Layer 6 of a small transformer language model trained on English Wikipedia (12 layers, counted from 0, width 64).
In attention head 0, each number of a token's query is one row of weights dot the token's vector x plus its bias. The head spreads its attention over the tokens so far by the softmax of query dot key.

Query weights of the head. A number n stands for n times 0.0096.
q0 (bias 0.224): -5 -3 6 -2 -4 -23 -1 -2 19 -8 10 22 11 21 -5 17 11 -12 5 -7 -26 -13 -4 10 10 16 -14 6 -7 13 6 8 -1 10 -7 2 -4 4 0 6 -14 19 12 -18 -15 11 6 12 -16 5 -8 -16 1 4 -1 16 1 14 3 -1 -7 0 8 -9
q1 (bias -0.091): -21 2 -6 -8 -3 14 1 -1 3 -6 -7 -10 0 3 -5 -7 0 -9 -9 -1 18 2 -5 5 0 -3 18 26 -11 16 2 -2 8 -7 0 21 -9 3 -3 -7 -14 -1 -3 12 -17 12 -8 3 0 -20 10 2 -14 0 -28 -5 4 -6 -22 4 21 2 6 -10
q2 (bias -1.923): -45 -7 21 -32 -61 25 -12 6 1 -3 -9 -58 13 -33 3 -17 -62 39 -37 36 43 -17 -3 25 -18 -24 82 -3 -27 -4 -5 84 21 -37 -17 -65 -10 35 -1 -1 22 -11 27 10 -13 4 -25 -24 -9 -29 -34 28 -23 -9 23 -21 30 26 18 -71 -7 66 5 43
q3 (bias 1.985): 62 -7 41 17 79 -9 28 -14 20 -26 32 53 -32 56 29 9 22 10 -12 -26 -25 33 -32 23 8 -20 -71 -5 -2 -2 32 23 -56 10 11 19 22 -53 -42 -24 9 -32 -24 -37 -8 36 -14 2 -11 -7 28 40 2 -42 -44 24 -12 32 12 63 -13 -12 -6 -69
q4 (bias -1.089): 3 -18 -16 1 -19 -19 5 24 -46 -14 46 10 7 -4 15 -9 -43 -24 24 16 9 34 -8 -1 -8 30 -12 -43 -32 -20 -7 9 -30 18 -21 -1 -59 11 38 -4 -1 11 38 11 2 -27 -58 34 2 -9 -69 -29 9 36 3 -33 0 20 14 -56 14 -15 -12 0
q5 (bias -1.701): 17 4 -21 -16 -94 33 0 7 11 -23 5 -31 -5 -29 -9 13 10 -47 2 -9 5 -52 -13 -30 -36 -52 66 3 -36 1 -26 15 -27 7 15 -39 -6 49 18 -16 50 29 40 29 18 -3 19 -18 -5 19 -3 33 -21 38 0 -5 62 20 22 -70 -24 67 -39 -13
q6 (bias -0.908): -23 11 11 -37 -71 -11 -23 36 40 23 -17 -19 -14 14 -32 -32 49 -3 3 18 16 26 8 -13 -2 14 68 -13 9 -2 1 33 23 -21 -15 -37 -6 19 -23 -1 14 10 0 -23 -5 18 4 -5 16 -33 21 4 -35 -48 -8 14 -4 8 16 -20 -2 21 -27 5
q7 (bias 1.098): 14 -11 10 0 0 -26 -20 23 39 -10 -4 11 -39 19 16 9 14 4 1 9 -5 8 -17 -4 -19 34 -41 -38 10 1 -14 -25 -10 -15 -4 6 -18 -8 4 -8 -32 -29 -22 30 -8 -6 -24 -6 33 16 13 -15 -6 -2 12 -28 -26 -1 4 10 3 -11 -15 -36
q8 (bias 0.328): 0 4 6 11 15 3 3 -6 -3 0 11 4 3 -1 4 8 -7 15 8 -5 4 -2 4 7 -6 -10 -18 13 8 11 -4 -2 1 -2 12 13 5 -4 7 4 -10 -12 -2 -4 4 4 6 -7 2 6 -4 0 -1 6 -2 8 2 1 -4 5 -1 1 6 1
q9 (bias 0.127): -1 1 2 0 -1 -2 -1 0 0 3 4 -2 2 1 0 1 1 -2 4 -2 -1 5 -3 -2 3 6 8 -4 -2 -3 3 6 3 1 -1 3 -3 -2 4 6 0 1 0 -2 -1 2 -1 3 -4 -3 -5 -1 1 -3 2 5 -1 2 2 2 6 -5 1 3
q10 (bias -1.322): -5 19 -22 -36 -16 31 5 -18 21 12 8 -44 -5 9 -27 -34 13 -19 -14 26 24 24 -4 2 -6 1 39 -15 -12 -35 31 -2 9 15 -14 -25 -30 -22 -2 10 22 12 5 9 -19 8 7 17 -18 -39 -16 1 5 1 -14 -17 30 -22 15 -14 1 -10 -2 -2
q11 (bias -0.435): -15 -6 9 -18 -36 11 -2 3 -20 -9 -11 -19 4 -10 5 -14 4 9 -6 1 8 -6 3 -34 -1 -1 54 16 2 -17 0 0 7 17 -28 -21 -20 12 -29 -15 10 23 17 12 -9 1 12 -9 -4 0 10 2 3 -8 -13 -24 32 -19 6 0 -7 16 -16 16
q12 (bias -0.035): 0 -14 1 1 -29 5 -12 3 -20 -1 -12 20 -4 -10 24 6 14 -13 -7 -3 0 7 -7 -19 -1 0 35 -18 -1 -2 -9 19 -6 7 -23 -19 -10 17 -4 -8 33 27 20 1 8 -15 4 8 -3 12 5 7 -3 6 17 -12 -1 3 8 12 -4 24 2 -2
q13 (bias 0.753): 0 7 3 20 26 -22 8 3 -4 -12 7 36 2 -8 0 16 3 0 15 9 -29 -27 -1 14 11 0 -16 4 -8 -5 2 -18 -5 -1 17 14 23 -1 14 -1 -7 -5 6 1 5 -6 -17 -4 13 14 9 -1 -7 5 15 28 -25 30 -12 -5 -3 3 -14 4
q14 (bias -0.988): -4 -12 0 -13 -7 9 7 -5 -5 7 -12 -20 7 2 0 -14 -18 -29 -13 -1 0 -1 -15 -12 -3 2 30 -32 -3 -2 5 6 -4 10 -13 -11 -5 21 -13 -10 20 20 14 18 -16 -23 -19 -15 -13 -8 -12 16 24 -6 6 -16 4 -20 11 7 2 -10 -12 11
q15 (bias 0.499): 0 16 -10 10 16 -7 17 -2 16 -2 -15 14 0 7 -14 2 -5 -3 23 3 -7 -8 3 6 4 -8 4 18 -2 1 5 -34 1 14 21 22 4 -13 1 11 -15 -16 12 -2 15 3 -9 -7 11 9 4 4 -2 -8 -3 19 -4 0 -2 -12 -8 -9 3 -5
q16 (bias -1.687): -25 11 -23 -23 -33 19 -17 1 42 22 -6 -38 -11 5 -19 6 -21 -40 3 32 19 7 -39 -24 -24 7 14 -15 8 32 14 39 15 -6 0 -69 -42 53 -17 -11 33 15 -7 22 -25 13 23 10 -16 -1 -34 5 16 18 -12 -11 -1 -23 25 -5 2 -7 -1 14
q17 (bias 0.584): 4 20 -4 -15 13 -2 -17 -3 16 -5 -12 18 -15 0 -7 -2 1 -13 4 3 -19 7 -8 -1 -3 -5 19 2 -10 1 10 -34 4 12 6 3 11 -6 -17 7 -3 -9 14 8 1 6 -21 3 19 4 20 5 -6 -26 -4 26 -17 2 -5 18 -19 -20 -3 -10
q18 (bias -0.220): 0 16 4 9 -7 13 10 -6 12 4 -1 -6 -6 4 -4 -11 0 5 -6 -11 -5 -17 0 -6 -3 -6 -4 -10 19 2 -5 5 -12 3 5 -11 -14 -2 -24 -15 -1 0 3 1 -11 12 12 -23 5 6 5 1 -6 7 -3 -2 2 21 9 20 4 -1 -37 8
q19 (bias 0.702): 18 4 0 -5 13 -16 -14 0 11 1 2 -7 -11 0 -16 -8 -4 -5 -6 -14 3 3 -3 1 4 -6 12 -6 -16 5 4 -21 4 5 8 22 -4 -15 -7 16 -16 -18 11 6 18 6 -34 -14 4 -11 13 -14 4 -28 -5 18 13 -14 -11 1 -18 -20 -1 -18
q20 (bias -0.022): -16 2 16 1 7 -3 -25 -9 2 10 -14 -3 41 -19 -27 25 -23 -18 -13 27 5 -4 15 -6 -26 -11 4 -13 -14 -12 13 34 -20 -31 -10 -13 9 -12 -20 -23 35 -7 10 -15 -4 -32 10 2 34 -8 -1 -10 -7 8 12 22 21 1 3 0 0 15 11 -10
q21 (bias 0.377): -1 -6 -3 -3 -18 -20 -10 -32 3 12 7 -32 -33 8 25 -17 7 11 -22 -8 -20 12 1 6 -13 11 -19 -27 4 -25 -24 -19 -6 -3 -2 -25 -1 -21 26 12 -13 -4 -5 -15 0 2 -11 22 25 -14 3 2 -21 29 -5 -9 1 -19 -14 -5 40 -5 -7 -31
q22 (bias -0.132): -39 9 14 -15 -5 12 15 -8 4 -12 12 -22 11 -2 29 1 -9 -31 43 17 -18 12 -6 11 -5 19 13 11 -17 1 -14 -23 9 2 -14 15 -6 -11 -23 4 15 2 -13 -5 20 7 14 -16 8 21 -11 2 13 -3 34 -42 14 -4 -30 -15 16 5 -33 7
q23 (bias -0.081): 27 20 0 3 10 2 6 5 -52 16 20 -20 13 -2 27 10 1 15 18 11 21 9 -13 -4 -24 11 27 -3 -9 12 13 21 18 11 30 -33 3 -24 -7 -16 0 -19 2 6 6 2 -2 15 11 -22 12 0 -37 -7 -12 -11 -16 2 -6 -18 -13 7 -16 17
q24 (bias -0.164): 4 -1 32 29 1 -25 27 -2 -13 12 -9 -10 5 3 2 -12 5 -32 13 20 -9 2 30 11 22 -18 11 1 -3 1 14 11 -17 -10 -10 -13 -35 10 14 20 -26 -13 -8 26 -24 23 2 -12 -9 0 -8 16 -16 6 -6 5 -35 -49 10 -12 2 45 8 -4
q25 (bias -0.304): -24 8 9 3 -5 -6 -17 6 -18 18 3 11 18 -15 12 2 23 3 5 12 -21 -10 15 -13 11 9 2 -21 18 10 -56 14 -9 13 -15 16 -3 20 -18 24 3 -7 30 3 -10 32 28 -27 -9 -31 -20 -24 -17 -1 28 -30 -14 -1 -3 -38 -3 -6 22 5
q26 (bias -0.200): -1 -17 13 -20 -18 -15 6 -2 -16 -29 -31 13 10 3 6 -35 16 17 4 41 16 -1 35 18 -26 7 0 -21 -29 -1 7 8 -22 -36 18 8 5 1 -23 -11 -6 -1 24 4 -6 2 15 12 -15 12 -24 25 -3 15 8 14 22 3 7 -11 7 -22 -9 6
q27 (bias -0.387): -18 -21 -51 4 1 16 -16 -18 16 -35 -3 -38 -19 -6 26 6 -9 8 -5 7 24 0 24 -10 27 -15 19 -14 8 -12 15 23 10 -4 -17 -48 28 12 -16 5 -3 11 15 4 15 4 -18 -8 -18 -22 -10 -30 -21 24 11 -7 20 2 -11 -11 -1 22 14 29
q28 (bias 0.049): -4 -11 6 29 17 7 -24 6 8 -9 12 32 9 15 21 -8 21 11 -6 10 0 8 -40 34 -22 -16 22 2 -4 20 2 -5 23 -35 -5 -12 -10 24 -5 -14 -8 -18 11 -29 12 1 7 -16 -16 0 20 11 -24 -28 -13 -19 33 -19 -8 -1 23 -12 26 -20
q29 (bias 0.040): 4 19 -7 -17 -7 5 -9 6 -5 -21 1 1 10 -15 -19 12 38 -28 19 -4 7 -3 10 -12 -1 5 -11 -10 -4 11 -30 -8 -21 -12 16 -19 8 8 -45 15 -3 -6 3 -9 -1 28 -17 -3 24 -2 -8 -29 -14 3 -18 5 16 2 14 43 -25 -2 -13 -21
q30 (bias 0.773): -16 -9 -3 -26 -1 -16 15 -25 9 -8 8 20 -14 -14 3 16 -1 -1 -9 21 -11 31 15 -2 1 16 -12 -9 18 -7 5 5 9 -21 -12 27 9 -3 17 -32 -16 -7 -39 3 7 23 5 -9 -9 -2 20 30 24 -28 -8 14 -12 3 6 26 0 11 -10 17
q31 (bias -0.062): 0 -1 20 13 7 0 4 5 13 2 -11 -2 -27 19 11 -10 -31 9 7 -7 7 -3 35 23 8 -9 15 12 18 12 17 -9 -5 3 -2 -9 -16 -15 2 -7 -10 -4 18 -4 15 16 40 -27 3 7 -16 -2 -1 -32 8 22 -3 7 2 -3 7 12 -3 -12

Each question shows a short text with each token's key, already scaled and adjusted for position as the last token sees it. A number n stands for n times 0.0069.

Then comes the last token's vector x. A number n stands for n times 0.07.

0 "been ": -1 0 -1 1 1 0 2 0 5 -27 -5 3 1 17 -6 22 -29 -20 -2 24 8 10 -4 2 -5 -12 3 -12 8 5 25 -31
1 "complet": 9 2 -1 1 2 0 5 -1 5 -41 -4 3 -1 17 -8 30 -10 -17 0 21 16 0 -4 -2 -8 -13 3 -7 9 7 8 -30
2 "ely ": 1 1 -1 0 2 1 5 0 12 -30 -4 5 2 14 -2 24 -17 -13 -10 19 -4 0 -8 10 6 -3 -11 -24 10 -2 37 -17
3 "run ": 0 7 0 0 -1 1 1 1 9 -30 -3 0 -4 13 -3 25 -12 -15 -4 25 11 -9 -18 9 8 -18 -2 12 3 -6 28 -27
4 "by ": 0 -1 0 0 0 0 1 2 3 -10 -7 3 2 17 -6 9 -44 -21 -4 23 -4 10 -2 1 -5 -7 -2 -19 4 -11 32 -18
5 "student ": -2 -1 1 1 -1 0 -1 -1 7 -24 -4 1 -1 14 -7 21 -20 -19 -2 18 11 -18 20 -4 16 -7 0 6 1 -20 23 -31
6 "vol": 3 -9 1 -1 -2 0 -1 -1 23 -20 -3 -3 -6 7 -6 18 -8 -13 15 16 -5 -17 20 -25 -1 -4 4 2 7 -26 20 -28
x: 28 -21 -5 9 -30 26 16 19 -30 -14 -10 29 -23 6 -41 -31 46 25 -7 -17 -18 -8 18 1 8 -18 -21 -2 14 -50 -65 -22 -23 10 -9 34 -21 6 -42 42 -11 12 3 -45 5 -8 -33 -19 8 15 49 5 44 -23 -31 1 21 31 -11 15 -7 -4 -40 -24
To which token does the last token give the most attention? 4 "by "

0 "tional ": -2 3 -1 0 1 0 4 -3 -5 -12 -4 5 6 21 -7 2 -76 -30 -13 42 -9 22 -3 2 -9 -15 -6 -22 5 -24 62 -37
1 "c": 8 1 1 -2 -4 2 -4 4 20 -46 2 -9 -7 4 -10 11 -14 -13 14 10 -28 22 8 7 -1 1 2 41 -12 -36 44 -80
2 "og": 6 4 0 1 0 1 2 -1 10 -23 1 -3 -4 8 -4 15 0 -7 0 38 -13 11 6 -3 -36 4 -51 -3 -2 79 -54 -25
3 "n": 7 4 0 0 -2 0 2 -1 3 -16 4 -3 -3 -5 5 1 2 2 -7 16 22 3 -33 -15 -57 20 29 -31 85 34 -6 16
4 "ate ": 7 4 1 1 -1 1 6 -2 -1 -16 4 -1 -5 5 -4 11 -16 -18 -26 37 33 0 14 32 -12 78 11 16 19 34 54 7
5 "sets ": -12 -7 2 1 -3 1 0 -3 -6 -39 5 -10 -20 6 -14 26 -7 -28 -2 43 24 13 -30 21 -15 53 1 43 3 -22 31 -47
6 "that ": 2 0 1 0 -1 0 1 4 20 -24 -11 2 -1 29 -12 23 -67 -39 -10 41 -1 17 -14 3 -7 0 -6 -40 22 -27 43 -30
x: 19 36 28 -24 -27 -36 6 -7 4 14 11 -2 13 -6 -14 -11 -6 -34 -23 29 -47 -19 -23 17 22 -30 16 25 -48 -29 -7 -1 12 -31 -15 34 38 -27 41 19 -55 -30 9 -32 -7 -44 -15 -43 -42 -4 30 -10 -19 2 4 5 24 8 3 1 -6 7 -41 11
Which token does the last token look at most, and with what share of its attention? 6 "that ", with about 60%

0 "et": -3 -2 0 -2 -2 2 0 -1 -3 -7 5 -9 -6 -14 7 -17 -1 9 -19 15 14 44 15 24 5 54 -19 -30 23 2 29 -21
1 "an ": -10 -5 0 -1 -1 1 2 -3 0 -6 7 -4 -2 -7 4 -13 -19 -2 -25 30 9 38 21 20 1 50 -12 -30 17 0 32 -28
2 "rather ": -2 7 -1 0 2 2 5 -2 6 -38 -6 5 -1 25 -12 28 -35 -34 -4 36 5 7 -9 -6 -2 -1 -1 8 7 -23 44 -28
3 "than ": -2 0 0 -1 0 1 2 2 3 -22 -9 5 4 25 -8 16 -55 -29 -2 34 -1 15 -13 -2 -6 -20 -1 -15 11 -16 44 -22
4 "an ": -5 -6 -1 0 -1 -1 1 2 22 -27 -10 7 5 29 -15 40 -36 -31 -6 27 8 -1 10 16 19 4 9 -10 -1 -18 36 -25
5 "independent ": 1 -4 0 2 -3 -3 -2 3 29 -29 -6 2 -1 24 -10 39 -21 -25 -2 28 4 -9 2 6 14 -12 10 34 11 -1 22 -47
6 "language ": -1 0 0 1 -1 0 0 1 29 -30 0 -1 -4 12 -5 13 -7 -12 13 15 -13 -3 8 -19 9 -12 23 18 4 -9 36 -68
x: 5 -30 14 -11 -26 6 -15 -42 13 -51 -12 19 31 -53 1 1 14 -19 -40 -31 -23 -43 -33 19 21 -1 -27 -22 2 -39 -6 -16 -14 -37 8 37 24 0 58 11 4 -31 15 2 -5 -20 -49 -5 -7 7 49 19 -9 5 20 -37 21 15 -6 -3 19 19 -10 26
To which token does the last token give the most attention? 3 "than "

0 "198": -14 -7 -2 -1 1 3 1 2 19 -32 -11 2 -5 15 -9 17 -19 -13 19 9 28 -41 -14 -42 13 -9 -14 -14 -14 -24 89 -11
1 "3 ": -5 -6 -1 -1 1 1 3 1 4 -14 -9 6 3 24 -10 4 -74 -30 -2 34 5 0 -10 -10 -9 -9 -4 -36 2 -21 77 -26
2 "in ": -3 -1 0 -1 0 1 2 2 4 -24 -11 4 2 29 -14 15 -72 -37 -6 33 -8 11 -10 -2 3 -17 -1 -11 -16 -30 69 -35
3 "Car": -7 3 4 0 -5 -1 -9 1 31 -26 1 -4 -6 7 -8 20 -12 -15 7 9 44 -1 28 6 47 -27 20 14 -48 -37 23 -63
4 "ac": -5 13 1 3 -5 -4 -6 3 6 -11 1 0 4 -5 2 3 -8 8 -4 -14 -17 -25 16 39 -11 -16 -10 -34 92 5 -59 -17
5 "as": -9 14 -1 1 -1 -5 -4 -1 9 -9 0 -5 -2 -5 -3 -13 -5 7 1 -22 -1 22 1 35 -79 17 39 -18 69 25 25 -5
6 ", ": -1 6 1 0 -1 0 2 3 17 -18 -11 2 0 26 -14 11 -78 -40 -18 36 6 23 -12 4 -18 -4 0 -35 12 -12 57 -26
x: -1 29 7 -17 -31 -31 -14 13 21 26 19 -5 9 -15 -5 -33 16 -19 -10 40 -36 -26 -14 25 14 -22 30 34 -37 -53 -5 12 8 -11 -17 25 46 -28 40 17 -50 -29 -3 -30 -17 -39 -16 -24 -22 -21 27 -21 -31 -4 16 5 6 3 -13 -1 -11 6 -33 23
Which two tokens does the last token look at most, in order? 6 ", ", 2 "in "

0 "orn": -9 -1 -1 0 -1 0 -4 -5 -1 -32 7 -10 -8 -12 4 -7 -8 -2 -13 25 11 2 6 -6 -14 33 51 -19 45 -16 61 -9
1 "ing": -3 -8 0 -1 -1 -1 -1 -4 6 -30 5 -7 -7 -9 5 -6 -3 2 -15 19 18 12 0 3 -19 29 48 -23 36 -15 69 -16
2 "side ": 0 -8 0 -2 1 1 5 -3 0 -16 6 -3 -4 -1 0 -7 -20 -9 -7 30 35 0 -5 28 15 24 19 -13 28 3 80 -20
3 "He": 2 -5 -1 0 0 -3 1 -5 22 -10 8 -4 -2 -2 4 -9 0 4 19 19 -20 25 -7 25 39 10 4 -1 13 -81 24 -27
4 "ights": -1 -1 0 1 -1 0 4 4 9 -14 5 -3 1 -4 5 -7 1 7 10 14 0 28 23 -52 32 -13 24 -34 -62 30 2 19
5 ", ": 2 1 0 0 -1 0 2 2 7 -14 -8 2 1 21 -9 7 -70 -32 -13 34 -3 21 -14 -4 -2 -11 -5 -25 5 -16 51 -22
6 "The ": 19 0 -1 -1 1 -1 1 -4 31 -8 -2 -4 -8 19 -19 15 -36 -37 -14 19 26 20 -2 8 21 6 -13 11 -9 -48 28 -46
x: 4 -10 38 -16 -4 -24 7 -15 -44 1 -4 15 40 -12 12 -29 26 -3 -34 17 -47 -39 -21 10 -10 -30 24 3 -9 -14 31 -8 -5 11 -29 33 70 -17 -4 41 -15 23 19 -1 -37 -9 -10 4 -15 2 41 2 -19 43 -12 -7 29 5 -11 28 -3 23 -3 8
Which token does the last token look at most, and with what share of its attention? 5 ", ", with about 80%

0 "(": -1 4 0 0 0 0 2 0 1 -9 -6 4 4 18 -9 6 -51 -24 -2 22 -6 16 -4 2 -3 -7 1 -19 13 -19 34 -18
1 "be ": 3 4 0 1 1 2 2 1 7 -30 -7 3 -1 21 -16 26 -16 -24 20 0 1 15 6 6 24 -15 6 7 36 -17 4 -25
2 "there": 6 11 0 1 1 2 3 2 5 -39 -2 3 0 18 -12 23 -16 -21 15 11 8 7 -20 -6 -12 -26 5 -13 -3 3 -16 -37
3 ") ": 10 -4 0 -2 0 2 5 0 17 -13 -6 -3 -7 12 -6 9 -23 -15 -7 21 15 10 -10 14 24 4 -17 -43 -6 7 35 -13
4 "| ": 2 -1 0 0 0 0 0 0 11 -8 -10 0 -3 20 -9 9 -48 -26 -9 28 0 15 -6 -4 -5 -6 -1 -18 -6 -16 33 -20
5 "*": -5 -3 1 0 -2 -1 -2 -1 9 -1 -6 -1 -7 13 -13 6 -17 -18 12 2 7 0 29 -15 26 19 -46 -8 1 -11 1 -36
6 "k": 2 -6 -1 1 -1 -3 -5 0 14 -2 -2 -1 -1 6 -10 9 -12 -4 -1 -15 -21 -12 10 4 22 -7 -56 32 16 -6 -8 -22
x: 24 1 -15 6 19 6 15 -6 -46 15 4 13 23 44 47 -3 6 -23 27 -24 41 14 8 30 9 36 1 18 -24 -27 9 -27 -23 14 -34 -8 1 -45 -30 39 18 -7 -38 -24 26 -1 -31 -38 4 -4 36 -23 -43 -56 22 1 51 -4 -25 0 3 30 6 -31
To which token does the last token give the most attention? 0 "("

0 "U": -5 3 1 -2 -4 1 -3 5 21 -18 -4 -4 -5 3 -8 -2 -5 -1 14 -17 20 -1 2 -40 47 -5 39 12 -5 -41 55 21
1 ".": -6 -7 1 -1 -1 -1 -4 2 23 -20 -6 -4 -9 8 -17 -12 -24 -13 12 -6 23 7 -6 -36 22 -7 34 -5 -6 -40 70 -6
2 "S": 3 6 2 -1 -3 0 -5 5 34 -13 -4 -9 -12 4 -20 1 -1 -10 18 -21 23 18 15 14 3 47 -15 -19 -59 -27 29 -24
3 ". ": 0 -5 0 -1 0 1 2 0 -1 -12 -1 1 1 13 -11 -5 -62 -28 -8 29 21 36 -23 -7 -16 -23 -2 -10 -21 -3 48 -27
4 "boy": -11 4 1 0 -2 -3 -5 -5 12 -41 3 -10 -8 2 -7 19 -1 -14 3 16 36 27 -22 23 -4 -26 31 11 -9 -36 0 -59
5 "c": -8 2 0 1 -1 -1 -1 2 15 -21 2 -2 0 -5 6 5 0 8 -3 10 -27 -30 -35 -6 -16 15 -36 -28 76 -12 -11 -11
6 "ott ": -2 2 0 0 0 3 6 0 6 -17 9 -1 -3 -3 9 15 -1 -4 -23 49 -41 -21 10 2 -38 36 -47 -3 4 40 -11 2
x: 18 -18 11 -6 -15 -31 -4 6 -33 -12 -4 -6 18 -34 41 -32 -31 -17 -19 -2 9 -7 -30 24 20 -13 -11 -1 19 -10 -33 -31 -4 -17 53 40 29 -42 45 -2 1 -19 22 -14 -22 28 -38 -38 16 -32 24 -16 2 -19 25 -38 52 14 1 -54 -23 11 -20 -12
To which token does the last token give the most attention? 3 ". "

0 "Pro": -2 -1 -1 1 2 1 1 -3 8 -22 3 -4 -5 -5 6 0 2 4 0 8 7 -28 -40 -59 -17 -12 -9 19 1 -2 41 -4
1 "to": 2 -5 -1 -1 0 1 0 0 8 -24 2 -6 -6 -4 3 -6 -4 3 2 12 5 -15 -45 -60 -16 -17 -11 10 -1 -5 38 -13
2 "-": 0 -6 1 0 -3 1 1 1 10 -12 0 -1 0 0 3 0 -15 -2 -4 10 10 -14 -30 -42 15 6 -30 17 22 -6 61 -2
3 "Si": -2 1 2 0 -2 -1 -2 -4 16 -6 3 -3 -5 0 0 6 -6 -2 -20 16 1 -40 -24 22 17 17 -12 48 12 -24 17 -38
4 "ang": -3 5 -1 1 -1 -2 -1 0 10 -4 4 -2 -1 -4 5 -4 -2 7 -1 5 -4 0 25 -32 43 -18 -9 49 -12 8 42 26
5 "ic ": 3 4 0 1 0 0 6 -1 13 -2 5 0 0 -2 -2 -9 -12 -6 3 5 1 -2 53 4 19 0 4 1 1 -17 68 26
6 "forms ": 6 -6 0 2 0 -1 -2 -2 5 -27 6 -8 -11 0 -7 2 -1 -11 16 17 -8 16 18 12 -18 20 25 25 7 -28 39 -48
x: 21 0 22 -3 -11 7 18 -17 4 19 -20 23 28 -34 -32 57 33 -14 -46 -37 0 -24 9 -14 24 -27 -22 -17 1 -39 -26 -28 1 0 33 35 20 -23 24 5 4 -56 4 -9 3 21 -60 -5 14 5 41 34 -19 1 4 -27 22 -3 6 -29 43 8 24 21
To which token does the last token give the most attention? 2 "-"

0 "over ": 0 0 0 0 0 1 4 0 -4 -29 -9 8 6 31 -14 25 -56 -37 5 30 4 1 -6 21 0 -1 -4 -28 5 -14 59 -36
1 "Yugoslav": 1 -12 1 -2 -4 1 -3 0 14 -29 -7 1 -3 17 -12 18 -18 -18 7 10 19 -36 22 32 23 11 8 -3 13 -57 47 -46
2 "ia": 7 -14 2 -1 -3 0 -4 4 31 -33 -7 -1 -3 7 -5 -1 -6 -1 18 3 -25 -12 42 -49 -45 6 -19 -19 26 -39 34 -24
3 ", ": 0 -2 0 -1 0 1 2 1 8 -19 -9 3 2 23 -11 10 -74 -34 -11 34 -1 21 -9 -10 -7 -10 -8 -21 3 -18 56 -23
4 "but ": -11 -4 0 -1 0 1 1 2 17 -44 -6 1 -2 23 -17 25 -56 -40 1 21 11 23 -16 5 4 -12 -22 -8 4 -16 47 -38
5 "were ": -3 -6 0 -1 -1 1 -1 5 43 -47 -11 1 -5 29 -19 53 -24 -32 -12 12 11 12 7 25 5 -13 -14 -18 -5 -14 12 -47
6 "unable ": 4 -7 1 0 -1 1 1 4 42 -47 -10 3 -3 30 -19 50 -26 -32 -9 21 15 -4 -19 2 -11 -16 -16 -7 0 2 16 -53
x: 37 -4 1 -12 2 -23 32 -19 -49 2 13 -9 -4 -26 -14 -5 -10 -39 -2 -23 -23 -18 -19 -7 14 2 -23 -1 -27 -15 -12 19 53 -25 -34 20 4 -34 33 -12 -30 -10 50 -30 -4 -41 -46 -3 -23 20 46 -26 0 -7 -44 -35 36 12 14 -6 -48 16 -32 -18
To which token does the last token give the most attention? 3 ", "

0 "% ": -5 3 -1 -1 1 0 3 -1 1 -14 -7 3 1 22 -12 11 -46 -28 7 27 -4 17 -14 15 3 10 -2 -18 2 -10 38 -29
1 "dis": 8 5 0 -1 -1 2 1 3 10 -44 -3 -6 -7 12 -10 23 -11 -21 17 24 -9 13 -23 24 19 18 6 -13 6 -3 20 -34
2 "coun": 4 3 -1 0 0 1 3 -1 10 -32 1 -1 -5 6 -2 17 0 -8 3 22 24 11 -40 -5 -29 -39 -21 17 16 18 6 -16
3 "t ": 4 1 0 -1 1 2 4 1 7 -19 -2 2 0 9 -4 1 -15 -11 26 10 6 -1 -10 14 -42 -22 -14 -43 19 -2 38 -16
4 "to ": 2 -2 0 -1 0 1 2 2 3 -14 -7 3 1 21 -9 11 -48 -28 -4 30 3 10 -2 11 -9 -2 2 -24 6 -14 44 -20
5 "pat": 3 -4 0 1 -1 -1 -2 2 24 -25 -2 -1 -5 11 -15 19 -9 -14 1 9 27 -17 18 29 22 12 10 3 -5 -11 35 -42
6 "ron": -6 -9 0 0 -2 0 1 1 19 -13 1 -2 -3 0 9 9 2 5 -6 24 -13 -11 -1 9 -5 -48 -45 -38 12 2 -25 -5
x: 25 -34 -5 19 -33 -11 5 -20 -6 -15 2 30 27 -45 40 -38 29 27 -58 -27 17 -7 -41 -24 -6 51 -17 -15 -10 11 -15 -33 -6 10 -7 27 -7 -1 2 -7 -28 23 -23 -37 14 22 -24 -30 14 -19 -4 27 -18 -54 6 48 -31 25 -27 -18 -5 -8 -41 -14
To which token does the last token give the most attention? 4 "to "

0 "ak": -5 -6 0 -3 -6 4 -6 3 2 -6 -2 -5 -7 -2 -4 2 -5 -1 -11 10 55 -3 -8 22 3 17 48 8 47 -13 23 11
1 "-": -5 -1 0 -1 -2 1 2 -1 -1 -4 -3 3 2 14 -7 2 -56 -25 -11 32 21 11 -11 11 -11 2 12 -17 19 -14 51 -5
2 "p": -2 -2 2 0 -6 -1 -9 1 5 -12 -1 -6 -8 6 -16 14 -3 -16 2 8 15 -6 -27 38 24 18 32 50 15 -30 -14 -20
3 "a ": 3 -1 0 0 1 1 3 -3 0 -8 4 -2 -3 5 -3 0 -2 -11 13 28 2 27 34 36 -36 -38 31 5 -21 34 -8 -2
4 "| ": 4 -1 0 0 0 0 0 -1 12 -8 -12 -1 -4 25 -14 8 -58 -34 -5 33 -4 18 -6 -1 -13 -7 0 -13 -1 -17 37 -23
5 "ra": -3 -11 1 0 0 -1 0 0 9 -19 1 -3 -6 13 -18 15 -9 -21 28 10 19 10 38 -18 18 30 -32 18 13 -9 -12 -42
6 "-": -1 -1 0 0 -2 -2 -1 5 21 -10 0 2 2 1 7 13 1 6 -4 6 9 41 -12 -49 8 -40 -43 20 -12 13 19 2
x: 35 -36 -29 41 -9 10 5 -1 -39 -8 21 -16 -11 -9 25 5 16 6 14 26 -9 -36 -22 8 -13 -9 -4 -30 -2 -15 32 -55 22 17 -29 6 58 -40 13 45 -14 35 2 -14 13 -27 -41 -16 14 -26 21 6 -23 -26 2 13 -14 -3 28 18 -44 9 15 8
Which two tokens does the last token look at most, in order? 4 "| ", 1 "-"